Layer 14 of a small transformer language model trained on English Wikipedia (17 layers, counted from 0, width 64).
A neuron's activation on a vector x is squared ReLU(weights . x), where the dot is the dot product.

Input weights of the MLP neurons that the questions are about. A number n stands for n times 0.0012.
n5: 30 -41 295 122 -271 -269 -126 -62 -170 89 -90 102 -101 87 165 62 351 -98 -34 -248 -66 -2 189 89 130 74 142 88 -34 -94 -42 -88 31 164 -29 -76 -142 -352 43 -21 118 20 -76 -178 -75 -21 41 161 -185 -25 10 -174 -130 167 191 180 -15 -213 -95 -138 44 -117 -99 126
n9: 138 -73 -73 83 -180 74 88 -68 -158 275 -84 -42 25 14 154 66 349 72 30 -91 103 22 65 -124 -26 200 153 -200 37 -105 -237 -159 -13 71 -39 -141 157 -76 -62 85 -221 14 115 -104 97 61 -58 -37 53 50 -106 44 -131 83 -26 -194 90 -42 -46 155 -53 -52 87 -60
n12: -48 -46 94 -46 53 -76 5 -95 27 -155 -157 -49 -269 -81 114 -91 -7 63 95 -214 80 97 47 -142 -169 -9 -77 124 -12 77 -153 -186 79 77 168 4 -297 -66 16 -98 178 -69 -358 69 77 -44 9 96 88 -50 8 -108 -43 27 34 82 233 210 186 11 57 -209 -3 12
n17: 246 -127 -155 -56 138 -12 -81 6 -161 145 -19 -149 -27 36 -72 79 113 -33 73 19 -117 273 107 -153 40 122 160 -65 27 58 -36 203 -110 37 -18 34 80 290 134 37 -135 216 116 -82 167 -9 115 -102 -244 100 -168 -201 227 -121 -16 -245 84 235 130 -15 -160 -209 -294 -181
n28: -180 3 -67 -347 117 68 336 93 -110 67 68 -106 74 -51 95 74 179 11 56 -159 68 -7 -53 47 -145 305 198 106 6 75 -112 4 33 85 42 54 -180 110 97 -98 -313 -129 23 -140 -26 -8 230 98 -88 -5 111 -28 -93 177 -45 -148 -16 139 39 -76 -199 69 -120 -128
n67: -30 22 50 183 -55 -54 -43 -53 31 17 -15 65 14 44 22 -108 -252 248 204 -1 103 -121 48 87 11 72 -122 201 -64 -95 88 22 1 36 160 -217 177 106 -119 26 -27 -40 -67 81 36 20 -126 -191 -142 136 30 -164 121 -141 36 60 210 26 27 125 55 -82 229 -119
n68: 58 44 57 -146 6 -122 17 -161 116 208 138 -82 101 -162 -107 146 312 26 -44 234 -172 30 -62 196 -27 88 -50 -117 -58 65 17 18 112 61 -59 9 -70 -66 6 -98 -110 -141 -103 -96 182 -164 127 105 121 45 -48 8 -139 215 188 -138 150 -51 103 -314 -24 -130 19 -215
n70: -51 81 35 125 28 302 130 33 141 -53 132 -58 61 132 148 -101 -36 248 18 140 -153 0 -276 118 -78 102 229 -93 127 80 265 51 43 -220 116 -70 67 203 27 96 155 12 142 148 -35 -93 -44 -196 129 23 -168 75 0 -66 90 127 226 -393 -49 -77 -472 -126 -111 -95
n80: -16 -29 -96 107 -125 21 98 -146 123 179 50 -123 151 -79 -284 21 0 -21 134 221 -128 -47 158 -134 -54 186 216 87 -93 -143 -57 -263 -48 -67 -29 -172 -53 -31 -95 -217 23 -65 42 72 -152 42 97 19 134 19 -93 -37 -112 109 -6 -139 113 -152 -57 -83 -143 46 7 62
n99: 27 96 -164 -181 131 -255 -25 109 94 252 -216 -234 -145 124 38 178 151 16 86 -164 334 186 -295 84 -61 48 158 -112 55 -297 -22 -100 41 341 67 -52 -106 261 -72 -6 -191 -75 84 -46 58 6 7 134 56 89 -126 -204 317 108 83 16 161 103 -7 72 77 -95 182 300
n102: -178 -59 52 31 -95 -314 318 -18 35 -19 92 120 134 79 95 -69 -22 116 -36 -68 96 192 -29 -4 150 -34 131 30 76 -35 109 7 -228 -74 107 -184 -39 -120 -44 -35 -109 -122 -43 -121 -17 22 29 -1 9 -139 36 168 -206 -149 21 -65 190 -72 -180 -296 -30 -10 166 -59
n103: 136 -191 110 18 -236 78 48 -91 -39 -58 17 25 60 -56 -202 300 -8 103 -23 14 -149 -373 -110 -83 172 167 -30 -22 68 163 95 78 54 19 -154 -72 -54 -25 54 -47 -51 177 62 10 34 86 9 65 -35 298 81 -24 57 130 177 -282 370 5 -87 -56 -125 -136 187 -10
n112: 113 -4 218 124 146 101 -41 -16 6 180 41 -207 55 -65 -100 -128 157 62 -205 35 66 -114 -78 84 118 33 78 74 -11 -25 -63 48 110 164 26 93 67 87 -87 23 16 -5 0 141 -59 129 -15 -101 79 -53 94 -181 -58 53 -1 66 50 132 -164 -73 231 100 -4 -110
n117: 129 123 164 -66 -60 -141 -225 -162 182 -86 -86 -187 10 -96 66 148 -127 227 250 54 -93 142 -123 69 76 67 -91 244 44 -214 -50 -4 17 -84 -209 -149 -112 -13 -308 82 20 128 27 47 285 -33 -89 141 227 -189 105 -231 44 285 144 -101 29 133 138 -107 244 193 43 105
n124: -68 -26 -55 81 -15 120 -77 -67 275 12 19 29 98 174 -79 -10 -60 107 107 -12 -65 -251 190 -246 93 -64 -15 -85 -37 50 41 -6 -135 -131 -245 -92 -69 -151 3 12 119 224 -20 26 16 -115 -19 -121 -38 148 -33 4 71 -159 102 110 133 -169 -96 88 -145 -98 124 -35
n125: -23 -182 -71 91 80 -129 10 -73 11 58 128 -82 -35 24 -40 -305 -9 50 -7 6 -40 31 -59 17 52 -57 89 18 5 122 154 71 226 118 86 -229 -41 94 87 180 18 118 30 53 149 -235 115 -167 -45 39 51 -120 126 -10 -145 146 47 -82 171 8 183 -89 22 -213
n129: 144 -146 -253 -198 95 -8 26 -13 -21 -89 -69 -167 202 -171 23 7 -96 15 124 -15 186 28 105 185 37 227 359 -100 -124 104 14 -75 -75 -68 -87 10 233 -129 55 -85 252 -61 -75 -37 243 -135 -79 11 -99 40 -204 -28 -134 29 -180 -46 -216 92 73 17 -63 6 194 -55
n136: 93 5 -250 152 143 -21 -147 -216 103 -156 -4 -101 82 -55 -217 14 142 -12 -54 -10 26 8 16 -281 -41 264 254 -31 142 -242 -247 -168 -175 -125 203 412 -248 20 -130 -88 235 -81 177 115 202 -129 68 60 -142 -131 -188 13 -95 101 -112 284 -79 90 177 16 43 38 228 66
n145: -24 -38 -36 180 160 -34 99 -84 -7 -108 -92 12 29 14 33 2 99 76 9 146 -287 -46 57 -32 -120 -406 38 -28 66 -19 272 74 235 -93 104 -71 24 154 -197 -5 46 109 -41 -31 72 5 -16 -63 -16 2 136 97 -129 166 -55 -170 15 141 14 4 80 45 5 -154
n150: -212 192 -81 179 15 -142 35 11 46 -251 159 -5 -298 -118 -198 78 -26 -22 111 -61 39 124 -208 -116 116 229 52 248 233 41 -128 -45 9 62 114 -202 -100 -18 -157 11 -101 113 -125 6 -122 -51 39 -69 -155 -158 151 181 -117 -32 -35 57 240 67 -156 104 -133 16 23 111
n163: -202 -30 -204 95 88 -4 48 114 72 -32 72 15 32 32 83 181 -28 -2 51 -19 237 -94 -19 -60 5 -92 251 62 -75 26 10 239 -33 112 31 -109 163 124 -90 17 27 38 40 -142 26 -122 -97 155 -88 17 -14 -42 -117 -54 -86 10 35 154 -46 147 -11 -80 80 -104
n167: 162 64 -106 -295 80 -269 -153 15 -137 -100 13 -57 114 -67 100 188 179 -80 87 -66 63 -40 36 -6 -73 66 105 -61 -80 18 220 155 -129 129 0 -116 -250 132 127 159 -59 -110 118 189 274 -179 76 8 2 51 29 -138 118 287 -88 13 60 60 205 40 -56 -126 93 -3
n188: 23 360 48 -29 104 -55 -38 -247 89 -94 183 -198 280 120 237 -34 74 -36 2 157 260 -104 166 3 225 63 162 -65 17 -85 209 -47 316 65 -136 -50 -175 72 -118 90 -236 -71 152 -106 75 -114 184 -119 69 186 25 -95 167 37 -88 -14 212 -87 -163 55 -112 178 261 -30
n198: -17 173 -62 -99 76 -14 -41 45 94 8 -6 97 176 4 -26 126 71 -17 61 248 -43 -29 195 -19 -131 -142 -50 34 141 76 -19 -3 81 259 -21 189 103 -38 -252 107 -172 92 -36 -64 -21 38 -16 49 -9 -126 -36 33 2 202 -224 -312 -173 -72 -10 -107 44 58 58 -158
n206: 20 214 -56 45 -61 8 29 -233 -100 150 9 55 -139 5 191 9 98 119 -191 -39 -142 -107 -41 -168 -91 -144 53 -33 56 147 82 38 -6 94 -70 -80 113 -36 -94 102 -24 -272 -69 17 -83 3 -26 -15 176 -161 -8 28 156 278 -38 -115 20 21 123 157 82 90 55 -4
n212: 66 85 -13 -54 101 88 -75 -32 -52 -22 -25 -9 130 -85 43 -160 134 45 91 62 -62 115 -52 -84 -127 115 -151 -137 90 5 -40 -70 -60 46 82 32 6 57 8 132 -25 -37 244 -83 243 102 173 109 114 -173 -8 232 208 68 -21 -114 106 -227 -75 126 9 15 -50 -149
n219: 92 44 167 28 -52 -184 141 -15 -151 -175 101 -192 50 -98 25 -116 197 170 51 220 27 62 50 -115 -104 -11 159 -96 0 115 99 -270 -138 -45 32 196 -61 81 -95 -114 94 151 191 -351 95 -104 157 47 -100 83 -104 98 -206 20 143 171 38 140 93 -43 106 -122 -61 -180
n228: 158 139 136 -180 -74 162 19 39 9 20 266 -102 76 114 -63 -26 -79 124 163 278 67 131 -245 157 49 110 54 106 -91 35 -24 111 121 -135 124 -315 -268 -92 0 89 -28 50 123 60 33 -44 -194 -76 -94 48 -77 -12 -129 59 -80 -24 -74 -169 19 -13 -211 -202 189 -3
n237: -168 -33 230 62 69 181 22 -305 -93 -82 -105 -138 158 141 47 -32 230 -37 117 283 61 30 210 102 244 147 41 -146 23 -19 153 -24 -98 25 -69 42 -113 144 -95 139 63 -294 -72 -221 207 84 -25 191 -211 184 -118 -212 8 -6 28 64 14 47 100 -145 44 -60 -41 84
n252: -18 -225 155 59 141 -239 177 142 176 -79 -110 10 100 -109 -106 84 -75 -108 55 -82 31 64 -233 147 208 9 153 -46 174 45 9 345 56 95 87 -269 65 87 60 -105 -13 118 48 -36 -109 -3 -1 -75 -101 202 -106 36 101 167 -37 -97 58 19 -218 -82 27 -184 15 -151
n253: 129 8 -227 -38 -121 341 -107 -347 102 123 102 -45 -265 109 49 73 167 69 -100 -315 15 276 -80 138 -31 171 -133 39 50 244 184 -157 119 48 54 -110 -20 17 -147 28 -352 -108 -34 -327 -53 39 27 33 -117 31 14 -145 50 209 23 -5 84 27 -369 -36 211 -147 230 -189
n254: -12 75 15 49 -8 39 55 -98 142 -238 -209 292 0 16 -68 -54 -43 126 162 194 24 28 110 278 168 -64 121 37 -143 -154 -59 31 -17 132 28 108 47 250 65 -19 -19 60 -72 17 200 -2 113 47 -107 -173 -203 -148 127 -41 78 102 49 -85 64 -43 187 -197 -15 168

Each question shows a token from some text and the vector x that enters the MLP there. A number n stands for n times 0.011.

" Y": 62 -101 -140 78 -17 244 99 97 105 32 -67 -27 -3 106 -122 154 -24 -125 -221 33 -5 92 1 -51 21 -99 -237 -7 -150 -83 46 30 53 -11 2 107 -32 18 21 63 5 -157 14 -92 97 39 75 54 21 43 66 119 -39 -133 -46 16 -184 11 -37 -88 91 3 -12 -3
The neuron with the highest activation: n253

"9": -80 8 54 61 -38 -78 -149 -103 -62 -73 197 -38 -105 -57 -118 83 -22 -38 41 13 72 -16 -74 175 0 -75 -209 161 32 -67 141 68 -37 -98 33 -75 196 -46 203 -58 32 -50 6 89 10 91 51 13 5 43 25 44 -54 -87 150 57 84 -76 63 80 113 135 -140 27
The neuron with the highest activation: n67

" continued": -27 -20 -92 -128 -113 27 48 218 -118 20 53 115 -52 28 -39 125 -37 -65 -92 31 -32 9 53 -6 29 194 22 -46 59 -97 -136 43 -46 -35 -4 44 66 74 33 100 -80 34 -128 -69 -106 -48 -38 -17 -35 212 38 -34 10 -236 112 -91 11 -88 115 167 -36 120 -174 71
The most active neuron and its activation: n17, at about 6

"ly": -20 -40 67 -134 -16 -58 20 24 18 -68 87 -24 -79 60 -93 16 46 56 -23 92 32 -96 -176 230 -21 27 -111 -19 -28 -38 -44 43 -76 -131 -50 4 84 6 42 192 68 -179 91 -28 -45 -28 -40 -50 -31 46 182 -84 7 -132 3 -43 5 -147 145 287 -126 -91 14 -59
The most active neuron and its activation: n228, at about 7.2

"iller": -197 -2 81 -49 -82 -5 30 13 78 24 161 5 95 219 86 -57 -39 22 -95 126 -2 -17 49 105 -23 -114 -63 120 -183 23 -19 -127 -28 -74 60 -83 73 -107 -11 72 86 -29 -48 90 -27 -68 2 234 -15 92 32 -28 5 -56 -49 54 88 -19 81 282 -25 -3 122 -62
The neuron with the highest activation: n67

"0": 17 -104 8 29 11 -68 -30 41 -98 -50 69 114 -66 95 -37 88 -42 84 5 41 98 -57 30 -4 34 50 -60 75 75 -20 73 -70 46 -2 -59 85 152 28 29 135 -43 -220 3 106 -79 -55 42 60 -80 126 -59 62 1 -74 226 118 -43 -89 154 42 92 232 -185 201
The neuron with the highest activation: n237

"1": -65 -69 175 -100 39 -35 -135 -47 -98 -75 -41 -15 -159 -2 -41 124 -155 -24 -101 -134 117 61 -86 123 94 -33 -130 62 -95 -125 49 71 -30 -36 61 -55 125 -3 102 -22 25 -113 -31 -1 -45 91 -29 -27 -2 87 -79 127 138 -186 134 37 117 -4 72 99 108 116 -121 90
The neuron with the highest activation: n67

"s": -6 -137 -59 -49 -69 88 -66 -185 -66 97 222 157 -53 15 -24 7 -69 -59 -79 -69 -75 186 43 82 37 100 -301 -11 -80 42 5 -34 -101 -14 -57 25 40 -80 -64 23 -158 -20 -113 -51 -107 -160 11 112 -30 124 30 51 -17 -62 -68 79 9 86 -66 44 91 -33 -71 -27
The most active neuron and its activation: n253, at about 27

"e": 19 81 15 -39 37 19 93 -57 -33 -139 207 29 106 91 -128 21 51 2 54 127 85 -133 48 148 -57 94 -6 82 -54 -92 -38 -80 50 -62 -50 -114 87 23 30 147 -17 -110 -52 87 -63 -213 19 109 -15 86 167 -42 -12 -110 -85 -31 -67 -145 140 186 68 106 76 34
The neuron with the highest activation: n188

" Pe": 10 -168 -49 20 -65 -99 56 -69 -44 11 78 -62 -20 83 -107 58 -10 -70 22 24 6 131 31 20 22 -98 -286 86 -4 -66 -56 -72 -186 -61 75 21 -94 -32 44 -3 -60 -240 -11 -98 49 -114 105 92 66 -55 91 113 1 -203 -140 -6 17 140 104 -77 -81 -38 -89 -11
The neuron with the highest activation: n102

" contest": 87 -100 24 -14 89 51 43 148 41 63 166 130 114 67 4 25 -82 -44 40 -6 -1 -22 -104 0 216 -22 23 129 -25 -45 -38 91 -65 69 70 -77 136 56 75 64 68 -28 1 39 -157 -237 39 142 -107 178 2 5 103 -83 10 -52 -105 -160 39 185 77 -4 21 -88
The neuron with the highest activation: n252

"die": -27 -141 -37 -73 -108 -38 -4 -49 -53 -27 187 -19 5 -21 5 -79 64 -61 -72 -130 18 -95 16 -21 -41 -85 -81 134 11 -81 -96 -41 28 -162 80 -67 89 160 147 126 -176 -108 -168 15 104 -129 19 69 -91 94 10 -25 73 -94 -61 76 2 -10 105 274 -27 -3 -47 -78
The neuron with the highest activation: n125

"f": 44 -145 -78 -8 163 174 25 38 -92 -22 111 6 40 29 -17 89 42 -38 -51 85 75 19 76 63 -152 -61 -159 86 -25 -23 -117 29 50 59 155 99 154 -121 19 219 -19 -113 -89 39 -115 -48 11 127 -71 -23 92 22 -27 -74 108 9 -108 -25 14 38 223 -30 78 146
The neuron with the highest activation: n198

" interest": 6 -79 -28 -71 62 -47 -50 82 -57 51 66 134 58 279 -15 30 -103 -25 -81 59 27 -50 -32 46 57 80 -50 179 -121 -45 -145 160 -43 -57 -82 -124 56 9 18 43 63 60 -46 72 -138 -139 54 36 -78 143 63 -52 -110 -119 -76 64 14 -101 149 109 -86 -57 -202 17
The most active neuron and its activation: n228, at about 3.7

" election": -17 -178 51 -7 45 7 97 222 41 -29 166 -5 56 23 -73 48 -122 122 -21 24 86 -53 -140 -51 90 17 64 128 32 -35 13 -82 -24 75 -73 -122 225 -86 113 66 -35 38 30 30 -104 -181 132 75 -17 175 -18 -30 -11 -77 127 17 -107 -43 -39 193 20 71 -12 82
The most active neuron and its activation: n252, at about 4

"leg": -40 -40 113 48 -93 9 177 -45 77 2 124 236 121 70 35 -44 -83 -36 -19 -10 87 -63 126 88 93 -30 -61 155 119 -108 39 77 14 38 73 -31 5 -38 161 -125 60 113 16 115 -104 -178 11 74 36 48 65 42 -54 -113 49 29 -21 -101 15 137 211 -149 -25 -4
The most active neuron and its activation: n254, at about 4.5

" of": -26 -74 -83 -98 -162 -128 6 -96 44 39 130 -42 -12 -5 29 -16 -124 -142 -101 -52 -43 22 -78 -160 70 84 27 106 62 -9 -177 50 14 43 -33 -32 -26 -149 -59 69 46 -165 -123 3 31 -35 30 -147 89 139 16 -75 97 -76 116 -94 40 -87 116 212 72 121 -158 0
The most active neuron and its activation: n206, at about 3.4

",": 111 -170 -83 -75 125 74 107 0 0 -10 97 -208 -20 -8 -125 19 -33 -90 -157 43 28 39 -77 -170 -2 -5 -41 -26 -14 -72 -51 -106 80 84 -32 11 114 47 -11 82 -37 -33 21 -16 29 86 -23 190 42 14 32 138 36 -119 -68 16 -67 -21 32 314 4 192 -91 -47
The neuron with the highest activation: n212

"ke": -42 -40 2 -14 -175 -47 64 -55 -9 -56 14 46 33 66 -26 38 -74 -57 -101 140 106 -141 70 -13 38 -211 44 97 -77 -71 -43 -44 75 -44 104 -7 57 -59 -8 217 -200 -56 -15 14 50 -175 65 70 129 46 97 42 39 24 -96 -178 -86 -63 -18 163 11 230 -24 54
The three highest activations, in order: n188, n198, n206

" Z": 83 -48 6 2 80 97 94 91 143 73 94 -41 -71 190 59 69 -3 -220 -123 -68 26 106 58 -30 97 -72 -282 -4 -207 -152 126 -11 -29 -43 -30 11 7 -80 -42 83 -36 -43 74 -138 14 -24 -27 66 110 11 -63 119 -121 -121 -17 -37 -79 32 6 -42 68 56 -18 -100
The neuron with the highest activation: n253

"İ": -7 -225 -68 -37 -8 111 46 106 -112 -111 -30 4 -30 -23 2 162 -45 -122 -162 106 66 53 -48 29 -43 -146 -242 6 -147 -147 -34 -127 51 64 -50 -3 61 40 99 -52 -51 -21 -26 -108 202 -16 121 36 47 17 86 135 -91 -134 12 20 -51 17 -2 -93 59 -28 -63 108
The neuron with the highest activation: n254

" sentence": -103 17 -124 22 -119 -51 -66 159 -69 -78 68 71 76 -58 4 40 -69 46 -66 39 68 -210 5 27 75 39 -9 231 -84 40 -124 27 27 -60 99 -62 103 -5 -21 107 24 -11 64 125 -62 -199 -2 134 -86 122 115 -51 29 -237 10 24 -71 -50 115 120 149 -13 -11 26
The three highest activations, in order: n67, n163, n125

"bor": -113 57 40 20 -36 62 -34 35 83 -28 16 -21 20 43 184 108 -2 -75 -59 204 1 -144 -28 -5 20 -100 -69 136 -57 -115 -162 57 39 -39 92 14 121 -58 64 159 -2 -208 -118 33 -76 -144 -32 -4 -103 111 102 48 88 -112 -87 27 -84 -155 201 82 -17 -88 -16 13
The neuron with the highest activation: n67

"w": 22 18 -54 -32 141 -12 58 14 -18 44 -28 160 -58 151 50 18 -12 -79 -105 -37 81 39 50 228 66 88 -109 31 -118 -114 -92 101 -61 -27 -150 -47 -50 -33 -78 190 -45 -139 -15 227 31 -104 -100 135 14 106 3 49 -84 -162 47 -32 -28 25 11 -56 152 -145 44 -43
The neuron with the highest activation: n254

"ı": 46 -192 -115 32 1 170 54 43 54 45 6 122 -30 -70 -48 102 -11 -38 -24 54 68 0 33 -64 -102 -163 -248 -109 -219 -94 83 -17 140 152 -24 14 95 -9 33 -98 -37 -4 -70 -2 109 -18 87 115 15 -5 31 205 -57 -87 -7 -97 -50 -17 52 -113 15 -75 -120 101
Which two neurons fire most, strongest first? n68, n145

"pe": -67 -15 -59 44 -94 -164 58 -79 -206 50 72 58 -15 140 -102 -31 -40 -55 34 172 75 -86 101 -63 -50 -213 23 43 -113 -85 -35 -26 -146 48 -55 -51 -17 21 79 -54 -93 -96 10 50 72 -279 14 17 140 27 145 91 123 -49 -130 -29 46 -56 98 54 47 72 27 18
The most active neuron and its activation: n167, at about 3.5

"ü": 13 -136 -66 12 -87 90 -66 -3 19 99 -40 29 -75 -72 7 205 11 0 -84 49 100 11 61 -2 -158 -198 -128 -5 -153 -145 103 7 90 142 -33 0 -107 -20 116 -63 -131 -100 -66 36 75 -83 61 116 111 -32 89 203 -3 -141 24 -34 -35 39 105 -129 97 65 -94 60
The neuron with the highest activation: n68

"bil": -108 -36 116 41 72 25 2 69 184 -13 60 65 41 29 99 182 -37 38 -88 176 -57 -129 69 -59 222 -173 -27 42 66 -76 42 98 35 208 124 112 -4 -70 10 81 -9 -156 111 32 -36 -62 86 -82 59 118 170 18 -85 -151 -50 -26 11 -3 43 54 -18 -53 -34 -3
The most active neuron and its activation: n188, at about 4.4

" ": -46 -94 -63 -168 -128 -20 52 31 75 -45 74 71 23 62 62 160 -78 -25 -118 -64 -17 -43 -28 -58 -50 193 -37 14 -176 -85 50 -74 -112 -157 -177 18 190 -159 128 49 -22 16 31 -5 -80 -118 132 26 -20 16 33 44 -43 -179 60 8 57 78 41 -47 179 -44 -74 109
The neuron with the highest activation: n124

"ic": -6 178 60 -71 24 33 -3 -61 98 -119 200 -30 66 8 19 -55 39 6 32 134 -82 -85 29 44 111 76 -65 142 -52 54 -39 41 -156 -115 -43 93 -2 65 -1 70 36 14 -10 47 11 -48 -74 46 -60 133 52 42 -23 -128 -61 -127 -198 -61 83 339 53 -2 62 131
The neuron with the highest activation: n228

"k": 30 -88 -88 -21 -26 29 80 -5 17 -14 13 219 3 212 47 7 -77 -127 -43 -196 71 6 64 16 -91 -17 -204 22 -126 -79 -57 -87 19 -39 -47 51 -83 -179 24 169 -25 19 -77 73 -41 -44 -117 177 -32 141 -47 58 -128 -132 -35 6 -75 62 40 -29 12 -167 -126 4
The most active neuron and its activation: n12, at about 3.3

" the": -72 -83 -7 -181 -27 43 79 95 -2 -121 88 -100 -10 66 31 64 -9 -52 -105 -6 -119 2 -164 149 -97 150 9 7 122 -46 -59 -50 -19 19 -100 11 -5 -69 75 6 -1 -117 21 -81 -86 77 82 49 36 33 153 -5 -12 -129 -3 27 17 -53 101 374 -3 -1 -175 2
The neuron with the highest activation: n28

"7": -2 -174 70 68 -32 -52 -39 -84 -113 -14 65 66 11 -1 -133 27 115 74 4 78 142 -8 37 43 -1 80 -102 166 60 -82 -5 -133 60 -122 9 -82 187 -4 169 93 4 -37 -82 50 -86 15 23 80 43 173 119 -47 -49 -127 216 -75 72 -123 106 105 82 151 -26 -36
The neuron with the highest activation: n67

"T": 193 -91 -100 -3 -64 -79 150 -109 142 26 -12 164 47 120 -6 134 -77 -253 -78 -11 130 29 104 67 69 18 -236 87 -73 -46 4 -15 -59 49 -50 12 19 -108 110 -14 10 -114 -21 51 108 -86 -86 24 13 65 83 92 -134 -84 10 132 63 77 28 -15 69 -52 -64 -23
The three highest activations, in order: n102, n5, n68

" promise": -183 -35 -46 -80 -161 2 -69 208 -82 -104 30 -41 58 -22 -25 56 -131 -24 -183 55 26 -180 32 -31 114 152 0 135 63 -36 -85 86 17 -75 32 8 21 33 22 100 -24 64 20 46 -7 -104 151 164 -55 62 179 -21 29 -229 -39 -4 -14 -26 92 86 113 -8 -101 2
The most active neuron and its activation: n163, at about 2.1

" his": -42 -173 37 -164 11 57 16 17 81 -58 95 -9 4 12 -61 66 27 -86 -39 30 -67 -62 -80 118 -38 210 -6 -35 41 -63 41 8 5 -31 -123 -88 57 15 -11 67 -61 -68 -105 -109 -29 5 48 64 26 52 179 -77 -49 -170 -25 -16 -33 -127 186 347 13 -70 -114 -100
The most active neuron and its activation: n28, at about 3.2

" p": 82 -101 -49 -68 24 37 140 -25 -96 -7 202 21 158 87 88 35 -46 -160 -50 31 30 95 -53 -7 -72 80 -230 126 -24 -37 59 16 -163 -26 -105 -21 -70 -103 -54 -4 -2 -83 -57 -78 -146 -45 -92 47 -44 57 46 -34 -19 -270 -102 21 -64 105 39 -16 123 -93 -60 127
The neuron with the highest activation: n102

"3": 79 -155 65 25 -48 32 7 170 -63 -69 66 0 -81 104 -58 32 -79 30 -136 123 90 -102 -15 -126 7 7 -24 71 15 -24 -29 -158 20 -80 10 -22 184 9 51 65 -58 -147 -65 26 -72 -144 22 -18 -2 159 -20 -56 69 -93 167 -26 -176 -131 -22 123 -5 281 16 -10
The neuron with the highest activation: n67

"ft": -15 125 -79 -174 -3 33 -37 18 -55 -40 72 -17 -55 110 38 -96 -71 -144 -118 139 79 -87 60 102 -12 -23 -22 79 -50 -102 -7 5 35 -94 43 -156 -23 -20 19 224 -115 -111 -137 92 -47 -175 -46 74 -150 132 134 -40 28 -22 -145 10 18 12 182 104 70 121 59 3
The neuron with the highest activation: n188

"ate": -96 -53 -22 -47 -94 28 -47 -7 -45 142 178 112 -63 -21 38 33 -135 -8 -13 99 32 -148 101 135 53 1 -53 0 -63 18 -12 -18 -37 59 67 -92 141 24 -29 31 -74 -35 -96 166 -61 -228 161 27 -76 110 150 12 5 -15 52 -99 -107 -144 147 213 27 -86 58 91
The neuron with the highest activation: n67